Layer 4 of a small transformer language model trained on English Wikipedia (8 layers, counted from 0, width 96).
A neuron adds its activation times its output weights to the MLP's output. To switch it off is to set its activation to zero at one token and run the rest of the model.

Output weights of the MLP neurons that the questions are about. A number n stands for n times 0.0014.
n13: 50 -214 -132 -248 -58 -73 183 -216 -142 90 -126 -45 -161 -224 -113 37 14 55 -35 39 -90 -45 52 -241 -115 12 81 56 117 -167 -57 -23 -132 56 20 -105 -12 64 -44 139 126 210 96 -26 -5 72 -68 -25 292 266 115 -43 64 161 -171 104 -227 77 -62 9 99 -86 -10 241 31 -53 -89 179 133 -156 -232 -85 239 -2 20 91 -171 -7 -49 -208 8 264 199 37 56 -46 -19 -200 53 154 -115 133 -25 -108 172 117
n14: -233 -185 -333 6 35 -64 -29 -13 20 -100 -9 161 -127 -38 23 27 76 16 -27 16 165 -115 82 4 38 186 190 -168 -35 43 -40 11 101 -23 -188 98 115 -115 -42 -69 -83 22 -142 -15 -251 27 75 166 -67 -18 169 34 2 49 207 85 -150 125 -75 88 62 76 -21 -7 251 11 71 98 52 -3 -161 -34 -52 55 -192 69 -211 58 164 107 145 170 -82 63 -152 -83 -101 125 -63 5 105 -114 -19 -34 106 -100
n29: 29 -148 82 -94 -30 146 -12 -63 271 74 -164 122 178 106 -74 -57 -40 40 166 164 81 -142 332 -155 91 -6 51 -21 -111 -30 -140 88 13 230 58 -30 161 30 -7 -128 33 27 70 -101 206 146 -303 -90 157 42 -175 -275 76 89 -53 -2 21 189 105 -85 -271 38 -15 -326 -275 -148 -96 -237 -72 -125 -38 170 70 -62 -142 -166 17 157 2 197 -124 -134 -255 -117 -117 -88 153 263 135 159 63 101 -114 103 16 -49
n33: 208 70 259 -173 -55 -71 -107 -4 94 -179 136 9 -38 128 -8 72 127 -10 -121 130 18 -147 -162 -153 48 138 -181 265 109 156 -248 3 -356 187 124 76 65 165 -269 -308 -45 317 -197 21 -105 246 -23 -144 -213 34 66 -58 -23 50 102 205 -258 121 113 -149 -70 87 -173 238 -51 59 -98 9 -81 -149 142 41 105 -72 -205 156 133 -100 -71 21 -188 109 -15 -41 91 -113 -184 111 -38 -89 225 -175 -12 96 -152 231
n35: -269 43 140 -165 -14 125 -99 -346 -192 137 43 129 -71 4 114 -200 110 -370 6 33 -196 105 376 -55 -211 255 111 -148 -194 321 -70 -94 28 -297 -150 247 -50 -46 -80 217 -131 -178 71 -305 39 133 -111 37 163 135 71 -234 -136 -148 63 47 319 201 -157 -65 47 9 -132 88 226 339 -36 -264 -245 169 103 107 -277 98 171 100 72 -24 28 122 -159 -65 -69 -83 -24 34 119 258 198 -3 41 109 4 227 138 -285
n44: 56 229 -72 30 -191 61 27 -107 -133 -177 125 104 198 65 -8 21 360 -108 10 217 -195 -221 120 37 -66 -58 47 -142 -244 235 -191 81 -171 86 -88 47 183 -68 65 -125 -185 -71 -74 -37 -157 -13 202 -90 -78 -64 77 -344 -100 4 -108 94 277 8 -1 107 84 -65 -244 -138 55 14 40 47 175 -135 3 -2 166 1 -142 124 63 -10 -84 -49 -140 15 192 186 4 53 -127 26 165 -58 -13 157 118 116 -49 83
n48: -114 111 -43 29 171 105 -3 33 82 168 -46 207 -221 132 -140 -64 90 -268 36 -146 6 0 -122 -43 49 179 -16 -6 -33 -52 145 -225 223 63 78 88 362 -192 36 122 -16 -88 96 -303 -163 156 -160 -172 103 -117 -29 164 -97 303 156 118 -34 -71 -84 -86 -20 -47 36 -54 -159 116 47 58 125 164 35 -267 89 144 46 -340 -117 -212 17 -84 332 -135 -151 -105 -87 219 26 -324 77 -44 195 15 81 275 -268 -260
n51: -106 -446 -60 82 -102 115 61 -155 59 -16 -80 -90 -105 -50 -51 125 44 56 40 -134 -107 -154 66 175 235 -137 -151 -46 139 132 22 200 -69 55 -14 224 -30 34 28 113 -433 55 14 -65 147 308 -188 109 139 -188 -305 438 -153 -214 -152 101 -131 81 -9 -62 43 420 15 -230 449 169 -204 -70 -8 -214 -25 207 -19 -93 40 -110 93 63 -329 48 52 153 26 -162 135 -256 -230 -98 103 277 12 119 98 335 80 -256
n106: -41 -73 25 -32 -26 146 -196 -93 -62 -292 88 60 -153 -83 -50 -234 35 -116 143 -53 87 143 82 -56 -45 -199 -240 16 95 110 -53 -35 122 -4 39 -96 -121 -187 219 -76 164 -159 77 -14 136 55 225 -179 197 34 224 121 -280 190 -162 325 -60 23 -147 -65 49 -158 9 -79 -147 169 -40 -174 116 291 -47 72 188 327 27 2 -10 -45 -57 48 -159 -61 -117 120 -124 2 9 224 -216 229 -45 120 -81 129 -41 -78
n126: 125 -51 -30 -274 19 143 26 72 -124 308 -203 -65 -46 -21 -66 246 -218 -50 -54 -116 -91 158 30 54 -65 -54 143 122 -191 -241 -94 -181 -10 205 66 174 110 119 210 -30 32 192 38 458 -161 -37 -173 48 160 113 -14 -23 -107 -99 432 217 -105 -44 -332 -97 -31 -204 -112 -31 -7 -280 32 11 -155 288 4 -103 -63 123 164 140 113 45 -231 -165 -311 -284 1 -165 258 160 38 -78 -153 135 -29 126 40 -27 49 129
n128: 170 -49 112 106 -13 144 90 161 164 -14 -32 -85 225 105 -130 -26 -121 -92 172 -44 -45 -24 327 -289 136 -141 238 71 240 15 37 -188 34 185 35 86 -488 -108 -78 -81 -83 -58 -208 33 -94 -79 -332 -73 273 26 -27 182 -241 94 200 87 116 -85 74 4 187 -157 -9 -111 52 254 -77 111 -77 69 -125 -1 177 -327 0 -210 -222 157 -104 72 -191 93 -207 59 164 -275 30 -207 121 -52 -88 128 22 -78 -178 214
n137: -54 -70 139 -210 121 86 164 262 67 16 -47 308 2 -128 -22 2 194 172 21 30 95 22 -155 -154 25 -57 -47 -82 169 252 -254 8 -189 -148 -74 190 50 8 96 -226 -137 -228 -89 -145 10 -174 41 -80 -9 64 -39 260 222 -156 54 44 -128 151 63 -46 -123 -180 -181 88 39 -221 387 -10 380 -262 76 -72 47 32 52 -415 -20 314 10 70 52 -121 34 -353 137 16 -177 116 44 -188 211 117 -52 -161 51 -82
n139: 102 -35 -239 -53 -239 -11 -111 -74 -44 35 163 0 -122 126 127 -383 -86 199 356 -174 -23 -24 228 131 -67 168 18 64 -92 -55 61 -304 197 -82 -59 -172 112 82 -200 4 192 -35 -59 -56 -35 103 21 -20 113 -13 -66 -15 -188 164 -129 -62 -8 38 59 16 -130 -62 -124 47 394 4 6 -4 -39 -8 -151 76 111 -366 84 296 367 -209 -37 401 60 202 -219 204 -119 -145 -39 100 40 -192 -3 -347 276 -152 141 -19
n159: -8 41 -54 -203 -121 170 -97 -40 212 80 -47 14 -286 -120 136 258 152 -234 125 -172 53 89 30 -88 -44 55 79 -105 -94 -19 -8 -7 -231 210 244 -146 127 -327 -247 53 77 -60 320 -294 41 22 6 -24 -63 -261 107 -17 -110 -104 63 37 106 -174 24 -38 27 133 18 233 2 -50 -37 9 -36 -51 -141 205 -162 139 -19 122 -15 80 77 99 -181 13 200 -105 98 1 -202 215 310 41 -125 -69 45 -1 141 92
n181: 204 -171 68 -43 56 141 2 -161 301 261 -391 -103 34 26 -27 108 218 -113 -136 -64 -53 17 -26 -133 -139 -67 -92 92 -250 -355 146 -58 67 -213 48 -9 -3 82 42 -120 -233 -13 -187 175 -183 -128 -60 118 157 141 -384 -87 45 -64 199 76 -28 50 119 -39 88 -44 -2 -41 -11 -128 243 21 100 -296 -25 34 139 -190 124 250 -202 -22 256 218 279 68 248 -1 -158 -224 339 -222 154 -114 -32 186 145 480 -161 -222
n183: -57 -157 -168 -41 -84 18 -216 188 -6 179 -279 -97 -83 15 157 278 151 -141 -112 -133 107 227 39 -138 118 148 -137 113 31 485 -116 52 218 -77 -136 287 287 -199 3 -6 -28 23 -132 71 -188 -47 -129 -126 24 -213 63 18 6 -10 52 109 -236 98 -147 167 -45 54 70 -54 11 -17 -66 114 146 -22 -230 162 -171 -194 189 106 -51 239 -78 -271 169 161 -279 51 -178 167 66 -110 33 7 60 -165 -72 128 -235 161

Each question names a token from some text and the token that comes next. It shows the activations a of the neurons there, in the order above. A number n stands for n times 0.017.

Then comes g, the gradient of the next token's log-probability with respect to the MLP's output, scaled to length 1. A neuron's effect is roughly proportional to its activation times (output weights . g). A number n stands for n times 0.00089.

"er", then " H"
a: -2 200 25 -1 50 2 5 0 -9 -9 -6 3 0 0 0 0
g: 26 96 27 112 -98 79 -27 28 -66 -290 127 135 87 50 151 -106 -110 49 -25 39 -307 140 32 -26 -1 -23 225 129 123 -32 -150 -135 152 48 27 13 -42 -44 -17 -194 -43 -46 -2 -104 37 -250 32 -107 126 77 71 25 -210 -50 4 -15 16 122 181 -116 -119 219 -158 -140 97 -5 -97 16 -67 -65 -267 139 -76 -102 142 138 -29 127 15 119 -164 179 19 -16 47 -40 258 -1 36 -130 174 -59 -65 -71 -24 21
Which neuron, switched off, lowers the next token's probability most? n35

"in", then "n"
a: -9 -3 -2 140 0 185 0 0 -4 0 0 0 109 -5 0 0
g: -37 -56 193 220 14 51 -17 98 -24 39 11 135 -87 -5 36 -123 135 -97 -80 9 -59 -94 -50 98 182 8 55 -77 -21 84 -3 148 88 125 76 -166 12 102 -25 -32 2 -24 -87 -53 -103 -87 23 -89 -48 52 -14 -66 -113 -180 27 -52 178 -108 118 121 335 -214 190 -114 0 -10 -75 -198 6 -80 -75 228 -139 -148 -22 -184 73 131 -66 53 277 14 -115 9 -231 66 -8 -171 35 -194 -5 53 282 -35 103 -129
Which neuron, switched off, raises the next token's probability most? n33

"h", then "i"
a: 34 82 -5 0 251 4 0 189 -5 0 0 0 0 0 0 -5
g: 31 -123 -50 5 -109 132 121 -77 -43 -168 -230 153 -91 -203 225 3 -31 -81 -99 -118 1 17 157 -30 -130 -153 347 57 -39 75 -169 148 73 -94 106 -14 100 -124 30 -59 106 5 -39 153 46 58 -118 273 -35 -44 -120 198 -249 -28 -80 -45 138 21 175 104 -107 80 -111 5 83 269 8 -128 -29 -7 49 -65 -2 -5 146 -54 -47 -123 -95 -33 -60 -22 -162 -82 -71 26 226 132 -84 33 89 -10 -42 23 -29 135
Which two neurons, each switched off alone, lower its probability most, in order? n35, n51

"y", then " and"
a: -7 123 0 99 0 -10 0 0 -5 27 -7 -1 4 0 -7 0
g: 150 202 -44 -120 -75 40 34 -121 -119 91 -21 30 -23 149 -35 83 128 87 224 -81 -22 45 16 -154 -225 -56 73 -9 136 -134 -41 -81 -69 13 -88 -46 290 190 -163 -73 -145 -49 -60 40 30 -89 -148 -144 46 62 -102 -60 -29 19 233 -15 261 -23 14 -2 123 68 -268 -2 -170 77 -202 -164 -10 162 80 87 19 2 -60 -149 149 88 222 -14 119 -15 -123 -101 -153 -88 23 -158 -82 156 38 65 123 55 105 -20
Which neuron, switched off, raises the next token's probability most? n14

"es", then " N"
a: 0 96 -1 81 0 -1 0 0 0 -2 -2 0 -10 -10 0 0
g: 53 29 -111 -51 -54 -56 -15 -115 -3 -59 23 -98 -4 68 158 -170 -142 -42 115 184 0 10 92 -2 -106 66 130 -127 -64 -18 -25 -41 -150 -142 -156 -21 34 0 -131 -132 218 72 -231 -100 2 3 124 122 111 -32 -11 89 52 -30 51 -63 9 150 30 -5 -196 52 -157 68 112 138 44 45 -74 -128 82 219 -107 -86 220 132 -138 150 -82 130 -105 82 -243 116 267 35 111 145 68 -223 180 -274 -7 4 73 -137
Which two neurons, each switched off alone, lower its probability most, in order? n14, n33

" m", then "us"
a: 1 -1 81 -2 -7 86 0 -1 0 0 -3 0 0 190 -1 0
g: 73 168 -192 -136 166 120 32 -222 -32 142 -208 251 -295 42 31 -47 123 -47 -94 18 -126 42 -16 -50 86 -15 119 95 -117 -164 -89 39 -144 45 77 -28 137 117 -116 62 83 56 -133 -163 -29 -166 84 107 192 19 -107 -173 -21 -67 -28 71 179 164 -36 -160 -131 257 -128 70 -34 -62 -15 -57 -12 -3 -37 133 -68 21 -98 77 16 66 64 -81 -11 185 -76 43 -178 -97 -128 60 92 80 84 248 88 38 -119 -8
Which neuron, switched off, lowers the next token's probability most? n159

"ust", then " "
a: 352 0 12 0 -7 68 0 -2 123 66 -9 0 24 -3 0 182
g: -48 138 -179 -54 58 -92 134 -209 186 -200 288 247 21 8 4 24 -8 -15 1 -13 40 142 91 -95 139 -37 117 132 -90 85 -27 -23 -30 -98 -49 31 -159 181 32 -6 214 115 -184 -60 10 36 -178 -58 -28 182 -26 -67 -147 125 -76 134 62 73 -145 8 32 -146 -198 71 118 4 124 -7 9 -181 -230 132 -119 -82 85 10 -44 -252 -27 -86 -27 38 165 -162 128 47 -211 -44 43 -85 8 83 -25 -18 11 175
Which neuron, switched off, raises the next token's probability most? n183

" ex", then "ec"
a: 0 0 0 0 -9 -5 0 0 0 0 -3 -2 0 307 -8 0
g: 184 78 136 74 103 -44 113 -164 -40 45 134 -145 -91 -30 86 -136 2 18 107 -13 137 -19 52 26 -47 18 9 -86 -4 116 35 21 -15 188 -195 36 163 -68 -76 -16 -179 115 142 -102 -120 114 154 -129 -38 -170 -64 97 -267 139 -217 -117 -88 -102 11 -59 131 -14 -36 146 52 195 2 86 137 163 24 -202 55 -16 201 -48 93 98 -88 208 -238 39 116 41 -102 -30 -2 65 -149 65 -67 -79 -236 -161 -88 -175
Which neuron, switched off, lowers the next token's probability most? n159

"e", then ")"
a: -5 24 198 -4 0 -1 -10 0 19 0 0 0 -1 -10 0 0
g: -67 -132 17 -14 103 -60 130 23 52 199 -98 -173 84 -73 -143 -113 212 -6 -37 -111 180 -72 112 109 -180 94 48 -107 -113 50 104 -50 -193 -98 -94 87 268 75 80 337 150 100 4 31 -41 177 -87 91 112 -3 -175 69 90 -38 156 51 36 -88 13 -55 30 -86 107 103 -133 88 -65 -173 21 -180 -60 35 108 -186 -8 -285 -198 -133 14 -87 88 -56 72 -129 -106 24 -25 48 -61 34 63 -66 -34 -49 227 33
Which neuron, switched off, lowers the next token's probability most? n29

" re", then "le"
a: 0 0 0 142 -1 -7 0 0 -1 0 155 0 0 -9 -7 0
g: -114 -158 158 51 54 -60 146 -66 83 -49 87 -232 -86 138 13 75 43 -73 -7 11 151 69 -149 -135 101 21 17 -135 176 0 208 -79 20 -114 -96 286 -10 36 15 -155 -41 -5 34 -218 48 20 -47 -171 -25 -18 -86 217 -372 230 -57 -104 -98 144 -113 -59 51 -57 106 86 155 -90 182 14 -25 78 -3 84 -52 -132 -8 117 3 103 -23 99 -70 17 187 -159 72 -79 -184 -42 -3 82 -49 182 106 -137 -95 -36
Which two neurons, each switched off alone, lower its probability most, in order? n128, n33

"ow", then "er"
a: -1 257 0 -8 0 -1 4 224 98 -1 0 2 0 -5 0 0
g: -65 122 42 162 7 275 85 9 233 12 -13 43 -59 84 -172 79 24 29 -115 55 30 -29 11 -1 -31 74 -151 -223 82 -124 -151 -51 -57 47 -125 -108 -168 18 1 40 -241 -379 127 138 -10 18 -70 201 -70 102 57 103 -13 87 -166 -290 -58 -106 -86 79 53 80 95 -3 32 129 166 -16 35 -17 -22 179 131 -32 146 -8 -77 -23 12 -120 71 173 -112 -221 -103 -40 -200 56 -46 128 90 -16 90 -84 34 96
Which two neurons, each switched off alone, lower its probability most, in order? n51, n14

".", then " |"
a: 0 129 0 161 0 0 0 0 -2 0 0 0 -10 -3 0 -4
g: -25 85 80 23 34 -183 -25 5 166 -24 -43 -32 -31 -58 -59 330 -77 -134 7 -48 8 -119 69 82 126 45 -231 -150 -69 200 4 -96 76 42 87 47 258 -84 -13 6 84 78 -39 111 -127 12 -70 211 -175 252 -22 -344 -61 87 27 124 -33 -69 75 -283 181 84 71 8 -194 -166 -155 -93 67 -27 28 -116 48 3 -22 14 161 -84 -11 -126 94 104 -141 -16 -18 -55 -44 -121 72 176 -1 149 -12 15 95 -83
Which neuron, switched off, lowers the next token's probability most? n33

"ing", then " al"
a: 0 110 26 68 0 21 0 -2 77 175 176 0 52 -2 -8 -10
g: -27 -65 31 9 38 -2 -16 -90 77 -149 184 -11 63 -182 96 96 -314 -195 159 -18 -71 -80 67 140 220 -32 -91 92 15 46 70 28 130 -14 -9 -50 -174 -227 161 -24 -114 2 -123 156 -96 225 71 48 9 -170 110 128 -23 220 73 -6 -143 -58 -50 -207 -146 -38 -97 -65 0 -81 42 21 97 184 -10 29 -70 30 71 37 262 18 -186 -15 -103 -74 207 106 51 149 -25 49 -38 -98 -329 57 47 -17 -8 9
Which neuron, switched off, lowers the next token's probability most? n126

"ill", then " be"
a: -3 -7 110 0 -1 0 0 7 -5 37 0 0 16 0 140 0
g: 11 -48 27 37 27 152 24 72 153 259 102 -105 158 111 -103 97 -49 95 -94 -58 77 -88 -181 164 52 97 -37 -56 -119 -38 -99 -147 35 218 -42 291 94 36 60 -26 30 160 19 -48 -58 -66 121 -74 -11 -217 -9 -15 167 132 80 44 31 184 -83 -187 -217 25 81 -6 -32 64 45 -4 86 -297 33 -173 -65 -22 32 -176 -97 36 -54 -96 -64 8 211 -30 9 73 -232 -258 -30 -175 -70 -159 -60 130 81 45
Which neuron, switched off, lowers the next token's probability most? n181

" a", then " B"
a: 0 0 -9 0 0 -1 0 0 0 0 -9 472 0 -7 0 -2
g: 107 -150 0 -139 4 -147 -47 -86 -130 41 -246 22 -103 -69 38 -74 -32 172 227 89 -49 54 115 45 -87 -51 60 -32 -21 -272 14 39 52 -136 -362 -20 130 115 -183 -39 66 -58 -238 -307 -39 31 -39 60 182 180 -64 -5 -8 72 151 -28 -64 138 118 104 -75 5 76 168 99 -31 22 48 7 0 -23 103 89 93 -52 145 -10 -11 161 130 221 -93 -129 -58 -17 -102 -57 135 -6 -27 52 -79 74 125 123 -202
Which neuron, switched off, lowers the next token's probability most? n137

"0", then "0"
a: -1 0 0 0 0 0 0 107 2 0 150 0 0 -7 -4 277
g: -57 40 195 6 43 91 14 116 137 -103 34 -8 45 30 68 -51 34 159 9 -93 -184 -312 -36 -57 91 -155 -114 16 39 -40 82 -66 -44 203 91 35 39 105 26 -29 -97 -57 -155 -172 25 92 -58 -128 11 -279 -105 199 -15 -55 47 -178 -150 -68 -27 43 -129 -154 -128 41 240 322 180 -145 -104 -55 113 294 -30 -2 -149 23 105 44 -164 66 -177 51 82 18 -3 132 -10 5 -35 113 -89 36 144 16 94 -15
Which two neurons, each switched off alone, lower its probability most, in order? n51, n128

"ant", then "ast"
a: -5 0 115 0 44 -6 0 2 135 -10 -2 134 0 -1 -6 155
g: -252 -254 42 239 76 -10 58 8 -156 -109 -162 -43 -158 7 39 131 17 157 -128 -132 148 -213 -138 9 -82 44 -105 -133 -7 96 50 -91 13 -267 -43 166 -18 -127 210 -229 -57 -21 -117 155 -99 -73 -49 7 -126 -193 42 137 45 68 38 50 41 -18 -78 208 71 -65 143 113 81 25 -171 20 -52 3 -63 222 18 -32 -23 -4 -17 -67 156 11 -45 -4 156 86 21 124 -28 155 189 9 -39 222 -6 126 -10 59
Which neuron, switched off, lowers the next token's probability most? n183

"ity", then " on"
a: 0 -1 21 0 -5 0 120 0 -1 34 0 141 0 -9 62 -3
g: -85 40 164 -144 -212 19 92 -4 147 11 34 -125 13 144 41 -112 -120 -65 -141 130 65 -81 -93 12 -61 -61 -243 -28 -212 -176 -121 -5 90 85 -49 -65 183 -72 -52 -89 -135 8 18 85 11 -139 219 69 176 6 137 55 43 -227 225 20 -34 -27 -5 -156 70 -33 30 44 -37 -34 101 -102 171 -1 169 -180 161 -91 76 -86 120 -61 41 0 112 291 18 87 215 52 147 -55 -149 128 58 18 -4 -197 -192 -88
Which two neurons, each switched off alone, lower its probability most, in order? n137, n181

"ac", then "ch"
a: 0 130 -1 0 0 0 123 0 -8 -5 0 -1 0 0 0 0
g: 43 -29 35 44 -85 62 155 84 -75 74 -22 220 -32 60 -41 143 -46 38 -51 73 59 -158 39 152 148 15 -183 153 -21 -37 173 -221 45 202 164 -25 94 204 -158 -50 -192 -20 -77 188 59 145 -253 -81 -26 -67 27 -77 93 -110 31 -102 88 139 94 -173 76 -105 -75 -55 -178 99 73 -143 46 -319 -40 60 -25 7 211 15 113 -24 12 -121 131 -71 72 -214 -10 29 -18 -97 -279 -46 -86 -36 89 94 -34 -77
Which neuron, switched off, lowers the next token's probability most? n48

"il", then "m"
a: -1 0 0 72 10 0 0 318 -5 0 0 -3 0 0 0 229
g: 8 -346 231 96 22 211 84 50 102 -22 82 51 -45 167 136 20 -47 6 -104 -57 34 -286 37 -172 27 146 130 211 62 -44 -163 -239 90 -46 -41 79 71 -32 128 -47 -74 28 -70 -40 66 103 -67 -215 21 -144 -1 190 -42 -187 20 -56 164 54 116 34 -214 1 115 -99 109 -120 140 -44 -37 -150 -10 104 -22 -20 -70 -56 -90 104 -77 -39 43 -139 -35 -74 50 -116 72 -77 -23 -41 220 -146 142 -45 -69 222
Which two neurons, each switched off alone, lower its probability most, in order? n51, n183

"5", then "."
a: 0 38 -2 -8 0 -3 0 9 -7 0 -4 -1 0 -9 2 152
g: -179 -95 75 118 104 234 43 91 37 -1 132 105 -8 4 54 141 -25 -67 153 64 98 -41 -43 48 -103 -86 -116 -34 52 287 20 168 -103 126 49 -66 -90 -39 7 -16 -126 246 -126 -36 -25 -20 184 47 -189 -120 -148 -142 -32 -48 256 -28 344 53 -21 -314 -99 -123 64 -6 12 -46 -24 8 -97 -59 137 -11 -24 -64 -300 -156 145 46 -38 45 64 -238 -82 131 -21 -93 18 -6 -15 -29 3 2 -35 -79 105 14
Which neuron, switched off, raises the next token's probability most? n183

" de", then "g"
a: 0 -7 -3 -3 0 -8 0 0 -2 0 67 -2 0 57 -4 0
g: 86 -41 115 -134 -104 -244 -9 -67 -50 -78 -250 194 -24 22 -17 133 171 21 -139 111 -232 -78 41 65 -39 41 -140 82 -90 115 -190 -39 14 -58 217 -13 337 -75 86 -18 -33 244 33 47 32 -74 26 -10 126 -74 -177 45 25 -62 -20 161 -60 16 26 27 -84 -39 -283 -45 -42 -51 128 11 -11 -5 59 172 -53 201 -85 -95 88 -183 -132 -10 30 -3 93 -40 -16 -9 27 -16 74 -138 343 -57 187 34 -83 16
Which neuron, switched off, raises the next token's probability most? n128

"ed", then " s"
a: 0 61 63 43 0 150 0 0 -7 85 0 -3 0 12 0 -10
g: 76 26 -88 89 -34 213 33 176 50 -159 -94 67 26 -63 -170 -55 44 38 14 58 192 -14 -49 53 46 -28 -72 10 -210 -158 -228 124 72 70 98 -62 87 0 29 247 -45 48 126 -1 -23 111 38 -8 98 142 13 -46 48 -80 4 261 -15 133 -67 -4 135 -8 -21 -68 -121 -14 -13 236 123 -71 -267 69 -80 49 108 121 176 -77 61 -299 79 94 -142 -177 -77 -58 -96 -105 41 -291 -104 -178 86 -139 -160 1
Which two neurons, each switched off alone, lower its probability most, in order? n44, n126

"t", then "e"
a: 0 293 -9 0 -1 0 0 0 27 0 -10 0 -9 0 0 0
g: 140 -16 87 22 -25 26 -249 -149 -153 43 164 -180 -24 5 -17 -293 74 85 62 -85 -4 74 48 -77 110 3 -51 -34 -70 38 -34 25 -69 -73 -158 -75 8 -85 -4 -19 -198 -64 203 61 136 256 215 -48 86 -187 -72 -104 10 323 -56 128 -83 140 87 24 -11 6 -45 2 84 100 58 75 -83 -12 84 -57 10 -22 -219 1 16 134 -110 23 -116 268 105 77 -144 69 39 58 -160 -86 -54 -74 320 -138 -39 -85
Which two neurons, each switched off alone, lower its probability most, in order? n14, n106

" s", then "h"
a: 0 0 0 -3 0 -1 0 0 0 0 0 0 -4 90 0 0
g: 53 45 -206 -140 2 -26 145 -106 8 100 145 135 -250 38 136 -180 -7 95 -167 112 86 23 -185 44 -101 197 45 -66 -42 1 57 -141 183 122 152 18 -147 -118 -28 189 124 -84 185 -96 176 -55 -144 -1 128 82 15 7 123 143 132 -38 -12 -40 8 -215 -94 -70 149 10 -4 0 -17 -189 50 20 -63 238 -49 0 83 11 -46 -131 -196 90 -212 140 25 50 13 -74 62 -59 -199 -6 122 -119 -246 -3 -48 107
Which neuron, switched off, lowers the next token's probability most? n159

" f", then "in"
a: -6 0 -9 11 22 86 0 0 0 0 430 0 0 107 -4 -9
g: -144 -38 -144 -2 108 -20 -132 91 -188 -47 -9 -98 134 -116 101 -237 26 109 120 79 -98 -7 93 78 -93 -61 -18 -41 167 -19 -2 -64 -126 119 120 43 67 -23 23 15 -90 39 -160 99 -153 -122 -111 246 88 196 156 -112 -117 66 -109 -209 -160 -42 95 179 191 -92 187 21 6 37 -47 20 236 125 58 -115 3 23 328 84 -159 51 -47 125 -63 -170 -106 52 77 -120 168 -80 -5 41 -120 -6 -58 -160 80 -110
Which neuron, switched off, lowers the next token's probability most? n128

"F", then "ant"
a: -8 -5 10 -9 -4 206 0 0 -1 0 319 0 0 -7 0 -1
g: -77 7 -26 -1 179 -35 -61 249 -67 85 111 -115 257 7 -192 -18 64 73 -121 70 -13 113 82 25 -149 87 59 -17 -40 305 127 -162 -128 -21 -104 57 134 168 -31 -28 -210 103 -33 15 -113 -119 81 44 96 61 -124 -29 114 -22 -164 6 -3 -223 -11 -168 42 119 96 -108 -232 76 -125 -29 -201 -44 -36 80 96 369 -57 -58 -68 -9 -78 -67 -13 84 27 -66 -63 -125 -145 130 100 30 119 88 0 140 -97 -131
Which neuron, switched off, raises the next token's probability most? n128

"an", then " c"
a: 65 -1 0 -1 0 208 0 0 -2 0 0 0 -10 0 40 0
g: 30 -22 -146 -43 26 139 -30 114 168 -170 125 -16 88 -15 150 -71 37 -42 -92 -11 -62 88 -53 -49 -154 36 59 26 44 -137 -182 46 103 -234 -15 54 -127 56 -76 -54 -51 -104 234 98 29 70 115 -63 -271 102 102 75 100 152 -190 -22 -189 -231 -74 -52 -65 -74 -65 -70 -28 81 68 11 -70 -179 -120 178 -33 -63 150 348 174 71 -14 -47 -100 121 -202 -1 205 125 -41 86 -75 -3 57 -77 -58 94 -43 239
Which neuron, switched off, raises the next token's probability most? n181

" the", then " A"
a: 0 -8 124 0 -2 0 0 -1 0 0 0 -5 0 -5 0 0
g: 206 83 -29 -131 -120 -214 3 -150 -91 12 -87 8 -216 -60 48 10 -52 16 326 99 -12 108 137 40 -185 -32 50 -40 22 -248 150 96 -69 -33 -243 -81 175 25 -108 -115 239 53 -115 -258 -50 66 37 8 262 0 -152 37 -26 22 -28 -165 29 30 147 -21 -63 19 -124 42 2 29 -37 -6 -155 32 -18 193 -134 132 0 222 -24 -3 46 199 57 50 -125 97 41 -116 -10 58 18 -28 184 -111 165 -9 -22 -18
Which neuron, switched off, lowers the next token's probability most? n29

"ro", then "p"
a: 0 109 9 0 0 0 -6 0 24 0 0 0 -9 -7 0 0
g: -113 20 61 -91 198 226 127 211 -117 -29 -59 -111 71 -25 32 -24 -74 14 -62 120 -89 36 -116 -80 153 119 -87 291 3 -155 104 -175 -74 89 121 -143 -124 63 -87 235 -74 19 -40 -45 4 -13 25 -112 -36 20 -95 4 -43 56 176 -87 101 -190 -13 81 79 103 26 -204 85 70 -104 -59 226 -117 -31 65 151 37 -213 -205 -102 -92 86 41 -35 26 61 -7 97 -31 71 9 -232 164 13 -104 289 -173 -122 -64
Which neuron, switched off, raises the next token's probability most? n14

" J", then "ac"
a: 14 0 -10 113 0 321 0 0 121 -1 -8 0 0 -2 0 74
g: 70 139 -151 -30 94 31 283 -106 -39 9 -191 111 101 -15 4 168 36 -252 -225 106 -203 -235 79 194 75 -11 -45 -155 43 304 190 120 32 149 -55 -60 -130 63 -53 88 -110 166 -154 176 -15 -42 33 29 -22 -113 -189 -125 -1 -12 61 42 40 -28 -127 -10 -4 63 -25 -85 3 64 -76 102 33 71 -125 -1 22 -96 -124 147 83 139 3 25 52 -6 -108 88 -21 69 98 80 -84 -102 -341 -154 11 27 58 -20
Which neuron, switched off, raises the next token's probability most? n106

"d", then "ie"
a: 0 -9 27 -9 -6 -10 42 -10 0 0 0 150 0 191 0 0
g: 44 37 30 20 92 107 3 215 178 163 -8 -144 -57 -109 -36 -85 -131 -133 134 184 -25 199 42 -122 -246 41 -75 -158 49 -345 -28 28 6 38 180 20 -75 23 -144 11 -100 -35 133 -53 -31 19 30 -70 148 -8 -166 -59 -4 127 -146 -11 167 -179 84 124 99 -132 -173 134 -176 109 38 9 119 -37 58 -48 -118 -57 174 66 -26 178 87 118 -1 -106 137 120 -14 -64 140 -23 -54 109 -123 123 -235 -41 -150 -133
Which neuron, switched off, raises the next token's probability most? n137

"ue", then " to"
a: 0 67 -2 -3 136 -8 0 -1 42 225 -5 -1 187 0 -1 0
g: -27 -69 -132 -95 13 -94 98 198 24 225 58 28 55 -131 -61 -14 -20 -210 -69 125 -43 94 38 131 -53 41 69 2 119 44 6 183 24 -2 -64 -21 -230 207 97 -56 140 79 103 81 -11 -89 -116 -27 -78 -168 -88 48 186 49 -42 -63 23 -97 27 -9 39 -349 134 -100 257 -100 -80 180 -41 300 -72 -240 -188 -89 214 -136 50 -11 -249 -40 -6 -22 -20 4 -22 113 -30 -73 9 -37 130 -131 5 73 90 -3
Which neuron, switched off, lowers the next token's probability most? n126

"ct", then "or"
a: 0 -3 -1 0 0 0 0 0 43 -10 -3 0 -3 -9 -5 -6
g: -198 -8 -91 67 122 168 83 -33 -48 -167 71 -99 -168 -172 124 -142 70 -109 -176 -38 74 -136 -9 53 75 -143 266 80 126 153 91 -191 17 83 -54 122 21 24 171 249 36 -162 -25 -181 102 109 69 -58 62 30 55 -28 -171 -79 -132 -35 -58 -77 -115 -47 -92 147 159 133 54 44 -13 149 65 104 89 87 73 -2 -42 -255 -10 31 -24 11 -87 -46 90 -100 79 -94 -262 82 196 -27 44 6 152 -34 -79 -257
Which neuron, switched off, lowers the next token's probability most? n106